Layer 2 of a small transformer language model trained on English Wikipedia (10 layers, counted from 0, width 96).
A neuron's activation on a vector x is SiLU(gate . x) times (in . x), where the dot is the dot product.
The model reads these tokens: "," " and" " was" " selected" " as" " a" " science" " consult" "ant" " in" " part" " because" " of" " his" " ext" "ensive" " experience" " inc" "orpor" "ating"

The vector x that enters this layer's MLP at each token. A number n stands for (n - 500) times 0.0048.
0 ",": 478 495 531 350 537 647 638 286 465 603 559 614 331 447 421 460 413 326 781 639 433 475 480 432 362 383 533 520 569 498 451 368 388 508 518 624 456 650 644 512 339 440 293 392 661 292 484 299 427 479 576 559 666 574 629 387 405 580 419 507 527 447 479 444 577 622 348 335 475 272 769 882 296 434 685 250 359 438 500 340 272 479 700 645 310 453 464 544 409 396 515 403 658 541 538 415
1 " and": 461 546 419 506 542 563 569 361 360 629 565 608 458 393 436 528 393 449 612 613 473 464 603 458 450 381 367 509 618 477 390 264 364 568 716 728 453 686 573 428 334 490 406 527 659 344 331 298 359 580 632 510 839 596 455 476 169 391 499 419 508 351 274 492 579 581 406 315 504 381 702 955 338 518 573 304 383 562 515 396 461 451 777 614 311 473 499 553 485 345 507 477 559 559 606 488
2 " was": 488 439 329 424 696 617 440 498 474 538 491 466 272 355 265 621 573 450 530 575 590 471 269 480 172 396 560 527 681 503 525 334 322 467 594 688 378 707 576 474 394 538 360 510 514 312 269 293 346 508 506 499 518 508 366 561 361 557 428 366 624 329 273 382 591 568 501 544 486 486 600 938 457 435 815 535 556 658 548 287 430 482 468 709 174 333 611 590 506 502 573 550 426 530 690 503
3 " selected": 461 457 602 503 452 639 435 338 466 315 648 516 583 401 630 607 440 422 344 547 259 375 526 551 468 502 505 316 775 575 424 127 456 637 650 506 557 616 392 424 522 593 450 477 634 350 330 395 323 318 371 552 570 566 326 623 234 895 318 275 497 647 444 611 580 468 432 662 449 461 714 670 305 445 551 435 450 206 423 460 336 479 487 761 469 377 572 557 326 721 362 600 574 325 500 629
4 " as": 384 533 563 492 473 560 707 490 669 436 614 213 515 427 407 626 476 361 518 412 274 497 476 305 313 469 585 617 620 469 373 433 226 511 735 469 387 678 549 422 341 533 406 533 481 320 157 566 653 529 533 560 727 478 553 420 348 585 277 291 457 399 320 484 520 554 348 493 466 519 412 825 501 514 734 395 340 487 567 340 374 519 558 787 416 459 601 717 416 680 523 666 571 381 560 298
5 " a": 521 649 564 484 594 520 556 439 601 502 581 506 388 374 454 547 366 336 402 640 435 535 678 621 363 578 627 454 672 566 404 402 533 368 583 707 386 608 509 457 369 501 507 607 818 238 475 414 387 524 587 536 632 559 451 507 334 373 357 475 297 496 467 656 466 329 440 606 536 410 498 862 561 611 648 605 296 309 598 317 402 454 443 684 100 475 326 493 607 688 528 611 576 574 576 527
6 " science": 732 638 347 319 639 604 509 422 362 640 479 573 568 383 556 496 578 459 439 407 385 546 387 612 515 394 291 347 722 612 342 485 600 527 427 398 482 756 653 562 461 267 413 532 572 304 180 365 418 378 587 511 604 367 569 616 443 404 461 287 408 844 689 668 774 488 368 445 481 625 672 700 544 458 571 432 310 466 409 417 549 359 381 639 408 384 514 185 637 602 553 549 819 362 539 419
7 " consult": 570 467 171 698 463 747 707 252 565 559 569 544 561 420 637 584 392 432 437 340 419 575 421 694 234 470 466 453 616 631 307 329 763 607 550 538 441 703 541 408 636 584 392 467 491 392 363 498 515 615 765 578 674 386 434 557 293 620 559 216 443 569 575 676 555 285 284 543 618 522 673 638 551 480 605 352 496 521 473 541 454 395 574 526 514 177 506 402 467 478 560 425 696 278 581 702
8 "ant": 388 370 471 730 673 630 644 466 551 536 650 472 591 413 551 479 411 412 444 431 595 480 170 444 338 586 269 590 744 624 411 389 490 453 460 459 443 631 624 386 506 377 581 402 438 395 434 306 516 598 859 355 472 640 416 531 47 699 527 416 391 630 646 518 635 555 583 532 609 169 441 645 359 491 763 477 565 572 399 466 533 425 603 622 504 317 397 249 595 714 261 547 722 454 382 513
9 " in": 637 557 482 500 624 583 612 579 585 692 565 397 520 396 326 478 244 376 614 629 462 432 563 535 421 331 580 598 653 447 276 407 357 529 562 639 343 748 671 378 517 631 426 550 671 494 378 420 314 462 726 587 782 460 808 321 420 615 277 450 584 484 226 473 535 660 353 483 512 375 413 845 597 455 643 269 505 465 573 451 413 545 528 471 292 451 329 349 452 625 521 444 509 414 635 469
10 " part": 480 129 428 741 542 443 611 497 457 810 534 372 586 595 365 599 327 495 537 402 569 611 722 492 371 439 536 528 649 578 612 204 517 527 376 469 302 593 453 432 472 665 147 300 682 225 410 584 435 550 558 632 597 483 391 512 394 436 311 348 444 529 535 619 687 462 533 530 279 482 715 345 506 600 747 441 210 387 597 419 515 342 613 476 494 479 406 315 500 706 394 553 585 499 449 542
11 " because": 450 485 430 362 667 633 614 427 596 671 699 243 547 562 455 574 316 443 407 594 426 573 625 391 451 352 355 724 570 701 486 381 337 531 681 438 270 584 341 429 400 436 260 529 534 262 399 586 734 572 423 572 705 417 412 552 607 508 387 319 363 450 484 658 567 538 341 378 511 373 450 750 436 528 722 408 171 402 577 589 539 460 826 662 377 585 561 401 234 552 420 524 779 515 569 649
12 " of": 654 513 438 465 403 617 492 442 476 466 443 302 473 374 288 535 434 402 546 832 469 414 493 351 511 417 591 532 636 488 297 378 264 649 538 618 322 693 689 512 509 658 535 415 641 359 509 455 372 746 619 598 614 421 715 531 362 599 283 334 461 427 454 600 582 666 280 477 416 377 431 833 571 482 648 291 439 379 540 313 558 502 721 687 290 517 243 506 526 453 553 489 468 507 416 500
13 " his": 521 608 402 463 644 562 742 561 481 479 424 613 562 519 295 624 372 413 329 498 608 426 419 383 287 457 705 447 593 409 451 428 628 705 476 648 353 710 537 426 318 466 598 592 537 265 585 535 443 615 621 452 536 441 565 425 329 634 442 433 457 732 396 645 564 383 388 511 461 290 537 870 598 579 657 601 254 267 446 412 533 391 711 634 267 323 276 381 583 460 691 384 580 493 709 368
14 " ext": 494 522 428 457 532 810 689 382 424 462 540 390 709 522 442 468 302 659 491 431 426 551 460 677 412 355 508 511 605 695 311 662 548 553 584 408 251 707 354 457 479 425 462 370 765 425 359 586 533 351 468 642 540 484 329 522 650 760 290 273 308 656 271 463 624 375 265 597 503 515 526 324 529 419 734 350 335 98 553 566 500 537 576 455 432 575 438 626 574 546 578 437 726 402 406 623
15 "ensive": 515 402 385 353 662 681 586 450 483 646 408 735 779 546 523 585 603 491 480 612 636 369 255 365 329 402 439 465 618 392 235 257 609 468 505 431 407 696 606 410 633 402 629 643 647 232 341 469 486 552 698 526 607 345 433 681 146 450 484 521 410 539 340 588 572 360 554 415 453 597 624 661 559 450 556 412 337 38 683 443 621 511 520 711 567 397 350 477 609 701 471 522 800 506 503 536
16 " experience": 664 506 484 354 548 756 581 510 543 615 589 577 534 424 490 455 461 611 474 458 389 573 139 556 340 411 538 403 731 575 359 466 576 717 715 394 284 592 555 380 395 444 215 512 525 178 146 360 544 583 843 653 649 492 556 532 357 811 526 265 442 518 660 546 650 454 502 435 569 504 606 814 576 485 651 413 372 153 549 633 557 313 607 591 487 269 684 357 505 583 525 422 723 441 532 529
17 " inc": 473 594 363 632 585 440 600 230 771 473 476 434 590 630 236 652 471 397 556 398 546 565 472 562 485 377 368 251 512 450 368 501 656 255 501 610 168 637 438 566 491 355 487 493 604 379 86 709 627 399 597 435 549 665 302 597 765 609 506 259 305 552 381 483 679 480 440 515 538 410 426 486 560 645 798 490 318 268 490 491 329 347 510 658 507 438 346 451 467 575 594 470 538 540 421 461
18 "orpor": 245 488 365 606 425 549 717 349 434 607 533 539 531 420 443 370 379 465 356 678 368 497 243 678 428 352 360 414 444 669 371 432 556 620 586 429 316 677 742 373 755 686 301 269 477 442 247 462 440 638 620 674 460 421 284 528 400 482 552 147 393 443 670 839 660 460 527 642 561 342 488 346 590 442 394 456 293 511 575 525 436 425 515 510 431 434 434 413 535 605 435 415 511 290 558 500
19 "ating": 585 434 448 405 605 753 566 478 574 668 497 375 466 469 469 364 309 545 523 531 502 472 24 203 399 629 460 693 761 620 290 297 459 759 451 476 373 559 626 330 533 526 444 476 556 446 480 280 347 552 697 529 597 783 481 570 360 461 476 430 450 487 478 798 778 428 351 516 333 433 463 811 447 349 641 451 494 331 587 472 586 352 545 552 440 529 328 325 568 637 327 525 371 559 588 410

Each question shows the input weights of one neuron of the MLP. A number n stands for (n - 500) times 0.00083.

n227 gate: 638 470 443 503 619 372 373 542 456 485 401 417 472 550 660 443 582 243 543 444 497 402 387 418 641 384 530 587 556 535 417 611 362 380 488 401 481 392 592 470 395 500 614 404 500 430 642 341 636 485 584 509 563 433 420 603 299 471 547 691 729 538 599 560 425 657 644 430 494 509 554 658 664 313 460 506 494 383 575 633 557 606 532 509 562 436 450 497 584 595 329 574 376 475 485 489
n227 in: 404 431 434 538 569 563 611 517 461 254 553 520 419 326 432 660 506 468 385 450 616 490 566 406 690 458 602 424 500 448 656 371 481 522 624 524 514 357 476 474 497 544 527 516 625 241 390 575 599 395 521 490 455 240 699 422 412 765 644 539 473 503 745 615 608 668 470 562 433 722 507 534 290 493 343 391 423 573 596 548 590 455 503 545 516 245 493 285 356 480 556 500 445 390 460 491
On which two tokens does it fire most, strongest first? 14 " ext", 8 "ant"

n205 gate: 706 497 518 640 458 609 287 382 431 386 247 482 537 518 603 497 518 624 592 541 332 576 315 425 537 518 279 258 623 475 515 459 257 553 356 458 585 482 259 366 326 472 508 497 475 577 474 309 624 351 485 553 601 518 489 572 438 694 475 446 636 577 582 578 512 564 566 464 422 518 636 362 448 145 451 383 599 566 386 678 258 637 351 614 547 440 523 457 557 431 274 521 432 569 186 399
n205 in: 599 434 436 392 550 564 353 614 491 456 389 610 479 460 517 544 663 539 576 432 463 526 442 494 521 605 494 436 466 597 530 495 539 533 500 440 678 561 599 445 443 682 545 404 551 670 314 395 607 538 400 380 562 384 414 673 329 750 592 497 526 503 429 623 449 514 456 449 449 458 457 562 395 491 494 354 559 427 482 508 260 503 577 460 489 602 655 531 562 445 219 492 651 351 358 500
On which token does it fire most, and how strongly? 3 " selected", at about 1.6

n106 gate: 309 582 556 405 491 449 535 630 538 445 630 637 566 513 447 451 433 319 528 346 497 250 526 632 721 669 327 587 634 418 490 572 553 574 471 580 541 183 560 455 557 368 563 631 522 302 536 426 431 429 487 480 360 566 592 398 558 354 340 459 624 435 500 441 588 569 549 655 531 491 633 638 558 506 770 500 660 691 519 581 455 519 487 614 538 238 537 478 365 388 545 577 473 521 516 494
n106 in: 393 592 573 503 441 497 550 469 725 559 486 617 486 451 443 711 506 677 584 500 492 809 411 568 574 560 536 246 522 539 615 477 454 462 378 622 562 613 431 581 536 362 584 577 397 583 420 495 511 478 462 488 524 369 461 494 553 598 458 572 463 441 344 362 418 629 649 580 495 392 375 411 500 347 488 549 407 567 446 535 477 497 418 500 467 612 427 535 437 592 434 487 649 575 581 634
On which token does it fire most, and how strongly? 12 " of", at about 0.15

n252 gate: 466 492 489 492 622 250 337 637 590 517 420 345 401 514 613 443 522 541 577 444 425 472 407 433 451 605 500 780 469 542 462 408 459 385 416 476 527 583 532 497 525 473 603 631 439 437 396 600 486 548 598 468 530 503 551 427 314 508 669 746 618 716 556 448 417 628 620 595 558 440 590 645 570 500 523 472 483 449 500 602 531 481 453 419 427 474 559 644 544 480 396 503 653 449 369 351
n252 in: 296 627 403 418 521 489 303 402 649 560 534 489 450 658 599 439 116 402 286 458 368 664 470 577 447 610 463 591 570 415 307 611 511 277 445 286 607 681 523 526 416 714 519 472 635 532 489 596 511 369 563 469 421 533 356 585 582 456 251 533 561 623 507 435 720 562 530 574 434 399 659 446 418 474 426 533 270 398 496 679 300 330 584 427 378 546 633 588 606 172 606 665 578 550 455 729
On which token does it fire most, and how strongly? 12 " of", at about 0.061

n183 gate: 635 500 310 416 517 235 367 561 349 539 432 595 406 414 479 480 524 435 479 497 611 486 440 452 639 472 402 333 269 493 544 365 541 398 685 357 358 550 500 535 466 618 559 313 710 665 529 406 483 684 924 504 515 435 444 560 322 668 475 462 286 571 569 602 215 538 372 521 473 500 553 532 520 423 580 599 620 358 461 503 404 476 507 299 462 682 703 614 538 542 384 267 548 510 362 503
n183 in: 523 602 393 428 368 503 604 639 484 470 235 552 574 497 452 337 451 474 554 565 568 758 359 368 387 574 516 586 363 390 459 320 446 582 481 302 625 702 466 385 439 716 551 432 417 497 570 653 427 549 428 449 406 554 685 692 366 452 448 413 443 507 584 465 661 674 450 542 449 494 392 580 569 601 582 643 641 477 546 542 348 408 593 410 500 510 593 292 654 471 519 406 671 572 444 732
Which token does this neuron like most? 12 " of"

n176 gate: 506 389 579 453 567 445 455 485 566 528 383 536 663 405 464 732 506 379 562 626 449 339 549 336 676 292 612 647 654 473 591 508 588 620 407 389 603 518 550 564 643 491 453 419 559 503 441 535 562 457 666 676 590 239 494 437 442 686 570 491 559 638 399 441 311 381 485 470 512 623 668 435 471 576 582 556 488 515 432 631 433 471 464 357 608 506 503 571 654 631 629 579 513 616 396 602
n176 in: 701 596 406 445 414 449 679 529 622 657 682 572 600 560 532 559 525 366 395 500 610 442 496 461 452 433 637 471 590 689 713 483 245 302 418 632 397 511 571 605 648 431 628 339 570 688 577 583 475 605 610 567 400 518 389 514 366 528 356 692 390 481 535 650 736 348 609 575 662 465 596 707 472 698 317 633 549 489 464 500 242 552 782 596 532 645 655 461 563 385 354 268 500 445 594 458
Which token does this neuron like most? 15 "ensive"

n190 gate: 647 567 474 558 456 476 446 604 397 506 610 512 503 196 444 436 515 618 406 503 521 494 467 512 337 316 494 426 370 494 688 480 571 523 437 462 535 503 506 712 500 607 329 301 494 529 451 613 388 567 697 475 626 364 473 352 497 553 500 410 383 394 449 429 464 512 626 728 524 544 341 450 404 591 393 453 518 479 558 536 445 524 690 357 566 672 650 441 444 570 640 448 595 520 607 715
n190 in: 582 558 414 586 520 455 296 537 351 479 436 592 484 361 495 495 440 669 469 649 402 356 489 528 425 410 510 479 659 443 527 476 553 490 484 418 553 513 503 484 407 653 462 291 526 573 452 510 469 600 674 309 578 428 508 474 515 556 408 370 556 436 410 436 529 647 609 554 456 523 528 417 543 487 527 298 549 452 386 556 473 457 526 368 435 503 395 505 469 592 624 477 667 402 532 636
Its three highest activations, in order, are on tokens 18 "orpor", 16 " experience", 7 " consult"

n231 gate: 392 464 458 629 538 563 429 500 331 512 185 429 390 453 477 440 289 646 642 403 531 484 417 597 488 562 287 520 504 519 382 581 821 447 367 516 521 476 447 536 144 526 599 807 731 521 781 247 465 429 459 475 433 616 559 634 500 508 626 340 760 446 508 569 448 787 392 566 592 531 399 484 602 224 553 366 608 663 624 218 687 592 465 547 375 390 463 419 496 563 478 458 409 526 246 515
n231 in: 563 403 557 512 682 569 438 563 270 405 506 441 294 405 625 395 370 500 464 500 282 637 428 607 405 625 372 522 671 509 319 538 494 515 447 666 590 582 613 722 411 467 533 633 698 517 573 422 412 541 500 604 450 570 357 469 482 397 516 429 468 470 439 555 684 567 427 574 686 373 300 599 667 522 373 348 531 582 449 399 443 539 580 414 305 397 589 592 436 544 335 506 539 485 431 509
Which token does this neuron like most? 19 "ating"

n22 gate: 654 505 461 349 536 558 452 546 482 454 562 503 432 542 386 456 510 547 507 450 525 353 584 478 441 498 682 554 588 355 458 635 419 600 603 627 616 364 573 551 510 444 484 548 344 557 562 435 490 386 412 434 478 512 558 619 427 438 492 500 490 430 408 446 464 328 526 430 488 532 397 523 585 465 618 374 374 308 492 426 398 569 304 430 555 437 529 545 379 622 412 439 402 563 584 502
n22 in: 442 461 339 519 567 538 547 604 520 543 606 545 693 569 630 519 577 554 573 495 446 615 390 527 454 478 515 442 381 650 539 623 551 510 495 672 285 619 438 545 534 493 690 500 544 452 538 464 447 455 628 526 346 629 418 423 507 456 478 680 515 460 485 418 465 525 566 591 463 444 657 579 493 423 461 600 610 633 606 522 508 384 583 556 443 639 479 500 605 535 448 490 523 612 525 502
Which token does this neuron like most? 2 " was"

n40 gate: 477 440 539 409 462 526 617 723 543 503 436 471 509 295 396 609 772 369 478 651 531 520 574 463 494 528 409 315 452 407 444 545 575 525 650 623 524 543 509 569 584 495 554 389 570 558 564 563 531 434 470 595 537 707 500 452 492 475 577 500 346 533 444 483 337 399 503 503 514 547 442 348 440 340 607 492 573 537 636 385 575 353 590 432 670 438 719 640 363 652 489 434 611 579 503 505
n40 in: 433 403 418 599 419 637 599 720 458 635 479 503 422 402 482 705 721 302 544 583 702 482 449 417 463 476 385 414 614 384 497 562 559 494 518 588 667 573 559 279 438 569 576 566 515 297 559 569 526 403 703 431 571 618 437 359 598 438 449 652 343 497 447 576 312 518 466 611 435 529 571 460 373 277 506 453 592 430 488 465 537 424 565 551 497 491 675 553 459 651 529 587 516 615 582 564
Which token does this neuron like most? 15 "ensive"

n112 gate: 438 295 435 412 477 488 543 693 509 292 329 586 608 617 404 565 679 584 473 653 464 371 678 678 556 539 433 441 509 603 484 597 640 553 500 644 484 630 567 420 401 403 462 523 548 405 381 494 342 300 468 344 605 512 622 372 500 384 509 488 459 471 500 560 510 404 351 512 536 476 317 381 676 350 615 479 458 537 547 497 438 351 428 379 546 462 497 311 371 528 419 509 564 690 404 594
n112 in: 506 469 532 488 564 592 467 299 646 506 410 503 522 374 566 386 337 521 476 359 404 479 274 413 392 530 534 528 588 666 430 677 571 641 521 302 532 522 547 393 509 605 602 509 357 692 593 538 515 295 442 472 441 512 442 652 474 550 391 310 698 626 425 429 390 473 519 419 744 293 337 538 500 534 411 491 464 497 478 527 463 553 623 503 418 601 449 530 685 390 411 673 602 503 518 421
Which token does this neuron like most? 14 " ext"

n12 gate: 514 641 555 471 320 275 583 639 433 425 395 436 434 503 264 352 351 598 630 573 675 534 534 428 245 369 497 324 417 447 538 487 516 691 543 539 657 395 597 446 451 487 430 535 474 475 493 500 431 843 426 608 364 670 550 674 574 438 480 274 548 553 414 604 412 437 561 487 565 785 403 490 494 560 625 653 530 480 629 464 537 571 428 464 444 427 511 372 457 470 478 706 433 682 584 391
n12 in: 578 477 676 429 547 387 472 511 514 546 301 275 344 427 338 173 437 569 664 510 759 458 644 631 300 307 546 379 406 382 507 438 452 738 598 544 646 568 558 384 300 473 526 523 524 605 378 537 514 726 441 431 444 696 276 672 581 521 465 288 629 537 472 657 450 569 575 472 545 609 466 424 591 363 617 538 459 440 404 555 486 612 314 389 340 449 382 366 445 651 523 581 540 497 581 503
On which token does it fire most, and how strongly? 2 " was", at about 0.31

n216 gate: 379 648 422 600 609 401 492 579 409 463 560 448 717 467 523 580 562 391 343 463 462 518 474 497 342 531 500 482 446 487 443 471 472 482 394 353 373 495 425 409 464 378 313 557 566 273 471 580 538 565 497 578 555 439 611 484 498 371 518 580 545 321 543 361 386 395 550 400 457 490 392 415 562 430 559 601 635 526 495 327 455 550 538 464 582 503 391 622 452 526 566 550 370 542 610 507
n216 in: 487 433 328 399 465 344 419 527 610 431 540 518 562 459 554 646 534 454 398 574 510 545 511 544 343 513 403 529 273 477 462 485 533 596 503 495 430 688 443 550 495 495 533 660 449 346 433 457 572 458 503 511 506 492 573 539 487 577 492 588 572 419 495 543 486 412 577 458 338 434 567 602 505 411 530 500 680 593 556 348 495 503 575 518 651 725 660 505 646 371 562 520 442 487 582 311
On which token does it fire most, and how strongly? 4 " as", at about 0.2

n147 gate: 545 474 375 594 500 402 553 672 459 643 663 500 370 454 457 416 622 408 408 634 249 453 516 534 753 534 387 669 459 376 536 626 360 606 522 470 731 331 670 440 556 542 602 449 595 587 632 458 549 415 715 281 708 639 394 506 542 426 415 634 513 400 543 494 386 407 465 528 405 323 608 613 407 550 523 362 482 510 605 478 564 469 457 429 472 438 371 448 642 421 551 421 428 476 494 309
n147 in: 348 463 331 467 353 582 569 459 419 519 449 450 503 429 377 602 512 799 616 432 626 456 594 722 325 301 625 554 453 611 474 398 597 500 689 435 570 642 620 591 482 506 262 661 549 503 561 467 393 465 559 409 470 494 438 531 575 622 506 773 551 443 485 579 562 426 579 562 417 533 433 564 434 315 341 479 417 500 462 512 522 436 580 592 441 374 546 313 423 522 639 596 438 584 698 563
Its three highest activations, in order, are on tokens 1 " and", 9 " in", 0 ","

n157 gate: 516 389 561 612 480 505 432 406 479 700 625 505 609 459 239 540 628 569 385 458 438 553 672 596 452 394 532 431 534 487 413 512 505 447 534 605 635 516 505 521 285 414 362 487 441 379 395 475 544 519 494 358 463 438 615 521 470 451 595 445 519 550 451 531 537 567 532 604 412 600 469 311 462 584 462 611 405 364 444 461 353 462 415 497 659 478 533 492 441 447 527 454 718 593 566 497
n157 in: 464 691 494 457 399 555 519 617 458 539 338 619 590 396 403 500 478 544 466 485 358 384 580 538 546 487 468 497 580 386 500 404 382 342 548 389 609 468 586 433 604 463 523 442 287 575 631 521 747 506 429 530 315 585 704 442 525 550 481 325 653 313 399 500 809 475 494 500 387 491 623 487 810 490 463 484 406 273 520 399 263 416 349 519 545 510 426 538 516 584 400 364 574 567 461 337
On which two tokens does it fire most, strongest first? 17 " inc", 6 " science"

n245 gate: 412 669 520 619 379 651 473 476 482 473 372 383 621 456 382 416 363 568 468 406 601 539 530 524 436 512 551 345 533 458 459 534 547 683 640 415 580 439 566 322 535 589 412 463 429 513 475 339 421 536 411 538 651 529 536 680 678 532 533 634 430 458 408 629 530 601 567 574 415 395 580 451 581 343 522 538 391 436 436 627 460 471 441 808 398 494 468 229 588 425 432 549 513 704 506 610
n245 in: 491 631 411 505 535 511 492 398 539 497 435 567 633 536 412 376 500 500 467 537 718 320 520 580 429 615 452 335 439 348 616 466 622 492 800 295 563 483 483 511 640 516 535 556 558 506 346 420 552 480 509 523 578 467 625 642 637 525 427 583 543 437 522 486 350 607 477 655 451 535 434 543 615 419 593 429 434 443 406 459 562 448 357 677 539 430 420 360 511 385 352 530 550 554 398 584
On which two tokens does it fire most, strongest first? 16 " experience", 17 " inc"

n41 gate: 438 320 459 548 459 568 514 739 582 399 616 450 496 482 521 531 475 490 250 223 489 311 479 489 522 549 350 449 468 390 485 684 795 403 507 261 663 529 681 504 437 473 444 656 423 542 522 524 423 482 526 404 485 514 418 532 459 584 354 387 536 268 324 618 559 461 200 514 629 389 431 573 668 375 496 420 601 395 706 521 757 531 279 732 514 271 583 472 542 346 473 483 556 575 381 579
n41 in: 407 510 633 521 301 676 726 423 540 377 410 524 553 675 505 410 543 582 497 413 420 468 605 577 409 495 576 383 532 393 497 598 450 537 602 551 549 437 427 581 368 557 342 444 629 405 481 640 621 571 466 511 540 550 562 522 606 340 395 431 475 463 444 398 636 572 462 484 487 518 480 497 433 508 385 518 592 560 577 421 421 516 476 681 612 444 324 360 500 343 515 495 373 611 560 479
Which token does this neuron like most? 4 " as"

n136 gate: 388 690 440 417 592 732 442 391 522 281 537 435 589 367 433 397 482 479 635 450 661 531 627 579 491 479 574 403 325 479 394 416 506 545 427 390 605 491 669 448 488 350 506 550 446 549 352 352 557 584 532 417 507 563 623 635 544 530 663 586 632 425 470 494 426 367 591 585 343 637 431 503 420 472 404 401 606 531 828 548 519 527 418 521 375 468 542 295 376 537 558 687 413 462 621 518
n136 in: 547 553 474 411 573 659 317 428 475 530 597 530 466 535 586 335 435 401 705 570 691 538 538 430 556 540 568 425 437 576 574 321 389 511 454 440 468 464 594 541 615 534 611 419 479 593 299 552 575 514 580 491 588 529 579 470 351 646 634 541 561 523 425 543 485 392 436 405 535 378 535 478 524 571 491 508 374 348 586 663 539 542 387 454 278 492 621 532 454 664 497 574 523 424 536 624
Its three highest activations, in order, are on tokens 15 "ensive", 9 " in", 19 "ating"

n64 gate: 308 716 384 403 604 496 423 449 696 742 340 708 400 409 545 544 481 670 489 595 519 512 686 515 469 474 685 375 408 424 488 554 597 358 354 452 566 539 616 612 231 581 633 335 508 405 449 537 568 128 816 460 529 417 419 515 622 538 473 466 465 373 253 571 445 705 621 481 474 223 628 373 585 396 428 428 379 531 492 447 594 234 568 314 584 608 707 405 655 369 380 444 698 518 601 645
n64 in: 436 470 483 502 505 556 508 469 490 743 457 677 591 329 515 565 518 601 650 490 609 437 558 545 618 705 528 549 613 433 526 632 596 634 425 402 554 638 513 513 433 510 542 414 661 457 443 478 453 368 572 469 476 643 485 394 481 549 447 390 549 535 483 502 591 485 600 455 557 449 600 619 464 609 511 333 495 500 400 453 561 539 512 488 390 458 620 582 507 409 510 434 434 548 665 505
Which token does this neuron like most? 0 ","

n61 gate: 532 330 500 346 536 579 494 586 550 376 595 428 455 630 682 314 435 365 463 488 531 572 594 556 510 728 616 608 631 441 464 365 671 570 540 740 543 357 500 456 429 485 536 545 656 647 740 509 494 450 418 317 436 488 366 340 461 564 581 338 621 510 491 390 600 435 560 348 463 509 359 387 542 550 363 451 552 529 525 392 468 463 355 785 413 497 556 586 383 393 491 609 503 371 371 545
n61 in: 467 455 591 550 568 406 510 493 568 500 641 736 557 567 297 444 378 424 342 647 659 542 335 373 444 560 532 474 442 375 715 527 569 419 346 500 341 389 510 383 421 621 480 654 525 718 854 410 639 500 551 550 569 592 655 548 323 516 455 445 408 576 414 402 472 433 395 356 687 506 344 467 472 597 628 494 348 389 425 389 585 437 389 640 545 661 486 554 490 432 524 469 632 361 451 469
On which two tokens does it fire most, strongest first? 6 " science", 18 "orpor"

n243 gate: 570 495 657 651 341 646 434 529 400 538 439 337 429 354 447 607 324 480 311 627 418 726 431 542 413 539 428 457 622 508 444 481 589 279 718 449 555 436 630 554 452 440 613 361 548 497 652 522 338 583 395 625 421 483 514 566 533 533 500 412 456 524 517 500 669 525 364 500 486 550 494 371 440 517 461 631 500 480 373 416 381 506 419 469 554 660 461 461 394 368 524 580 446 587 503 558
n243 in: 544 554 565 485 323 546 601 547 476 606 447 555 500 391 328 529 631 437 333 462 437 660 469 455 353 681 503 503 631 697 420 555 512 723 637 564 572 770 748 534 473 415 420 605 335 625 635 556 374 506 445 656 490 527 579 555 477 446 411 457 375 618 521 548 416 455 469 403 617 503 438 550 403 423 452 404 461 453 245 566 453 512 410 500 759 656 481 467 497 611 561 559 407 579 423 527
On which two tokens does it fire most, strongest first? 12 " of", 3 " selected"

n125 gate: 418 553 575 451 513 534 477 643 453 387 749 503 319 520 437 461 403 339 503 510 576 318 642 583 579 632 389 718 453 370 399 472 582 507 487 574 554 275 367 358 259 529 563 465 553 658 572 558 730 344 447 479 565 734 470 624 513 467 544 560 541 371 331 428 677 553 493 410 549 679 759 535 561 520 409 333 536 476 466 559 524 516 365 570 587 437 649 289 302 331 567 461 366 455 439 309
n125 in: 458 392 546 500 579 372 532 423 567 423 571 535 467 469 625 305 371 537 550 356 359 484 382 337 681 403 379 503 354 594 649 536 488 383 557 533 361 394 586 586 503 457 756 567 447 344 562 393 317 583 497 626 419 659 348 370 509 500 592 387 555 466 500 522 448 578 584 598 584 642 398 559 613 586 692 646 746 593 584 497 638 596 562 647 421 599 611 578 407 666 711 524 530 549 602 567
Which token does this neuron like most? 10 " part"

n9 gate: 516 419 536 369 666 479 665 600 434 522 508 612 470 411 586 684 529 360 435 518 600 412 487 636 616 453 577 470 564 463 660 512 366 472 569 578 475 476 555 524 490 253 431 447 617 594 459 548 554 529 620 453 537 474 566 410 462 611 476 421 408 342 503 534 453 482 379 508 367 438 602 443 503 465 281 591 573 613 303 411 457 508 597 537 542 415 629 497 419 577 490 472 481 492 591 643
n9 in: 533 507 485 498 478 480 560 584 610 564 666 508 477 470 655 331 470 537 571 464 609 530 538 411 628 502 737 607 573 493 620 594 334 478 532 613 628 650 568 550 510 474 589 371 490 543 454 589 397 503 600 503 433 451 513 477 428 495 407 545 572 615 554 441 561 463 571 480 382 381 481 492 486 513 387 552 530 414 398 495 332 480 512 574 617 385 548 534 549 686 367 522 405 452 437 618
Which token does this neuron like most? 17 " inc"

n185 gate: 594 480 605 374 703 546 611 423 505 577 536 622 646 513 377 458 567 476 466 451 730 435 625 487 472 529 538 561 592 454 475 520 452 592 427 665 274 492 415 533 505 425 543 541 492 512 342 549 529 451 620 571 349 471 378 427 464 540 503 524 467 506 548 484 259 636 580 535 548 592 445 489 599 462 551 473 527 596 497 537 596 495 492 516 678 610 577 303 593 732 397 607 631 453 495 547
n185 in: 465 582 566 391 656 550 552 497 437 575 447 694 617 487 340 371 536 451 485 505 712 505 429 487 682 693 500 647 613 435 489 463 482 380 343 508 402 500 484 495 474 490 426 545 533 500 449 639 544 545 577 516 492 451 526 576 452 600 524 518 551 411 479 377 339 547 412 521 528 686 362 535 565 458 568 436 492 535 497 379 583 487 399 448 688 492 542 371 557 508 361 523 547 341 373 510
On which token does it fire most, and how strongly? 15 "ensive", at about 0.58

n43 gate: 265 463 420 331 592 283 440 598 566 560 520 556 695 347 646 567 714 571 471 343 294 434 503 683 436 630 626 574 533 303 290 546 313 503 464 333 444 342 514 357 344 551 396 554 545 518 649 398 332 340 549 431 327 416 342 553 519 368 543 608 692 585 634 513 594 451 534 589 471 433 294 524 598 354 535 400 549 651 419 571 426 413 507 441 461 366 469 487 416 547 647 503 528 516 463 538
n43 in: 540 522 776 518 523 463 573 469 361 737 512 497 487 434 551 570 578 542 391 425 494 610 570 554 596 726 558 383 491 428 418 426 382 456 500 503 549 497 346 439 464 442 364 543 577 425 484 480 509 589 337 472 364 458 424 452 631 518 549 437 435 255 353 346 580 694 463 476 458 556 315 297 413 412 440 367 420 650 494 342 349 397 434 461 473 409 330 533 336 463 529 503 395 340 696 468
On which token does it fire most, and how strongly? 15 "ensive", at about 0.16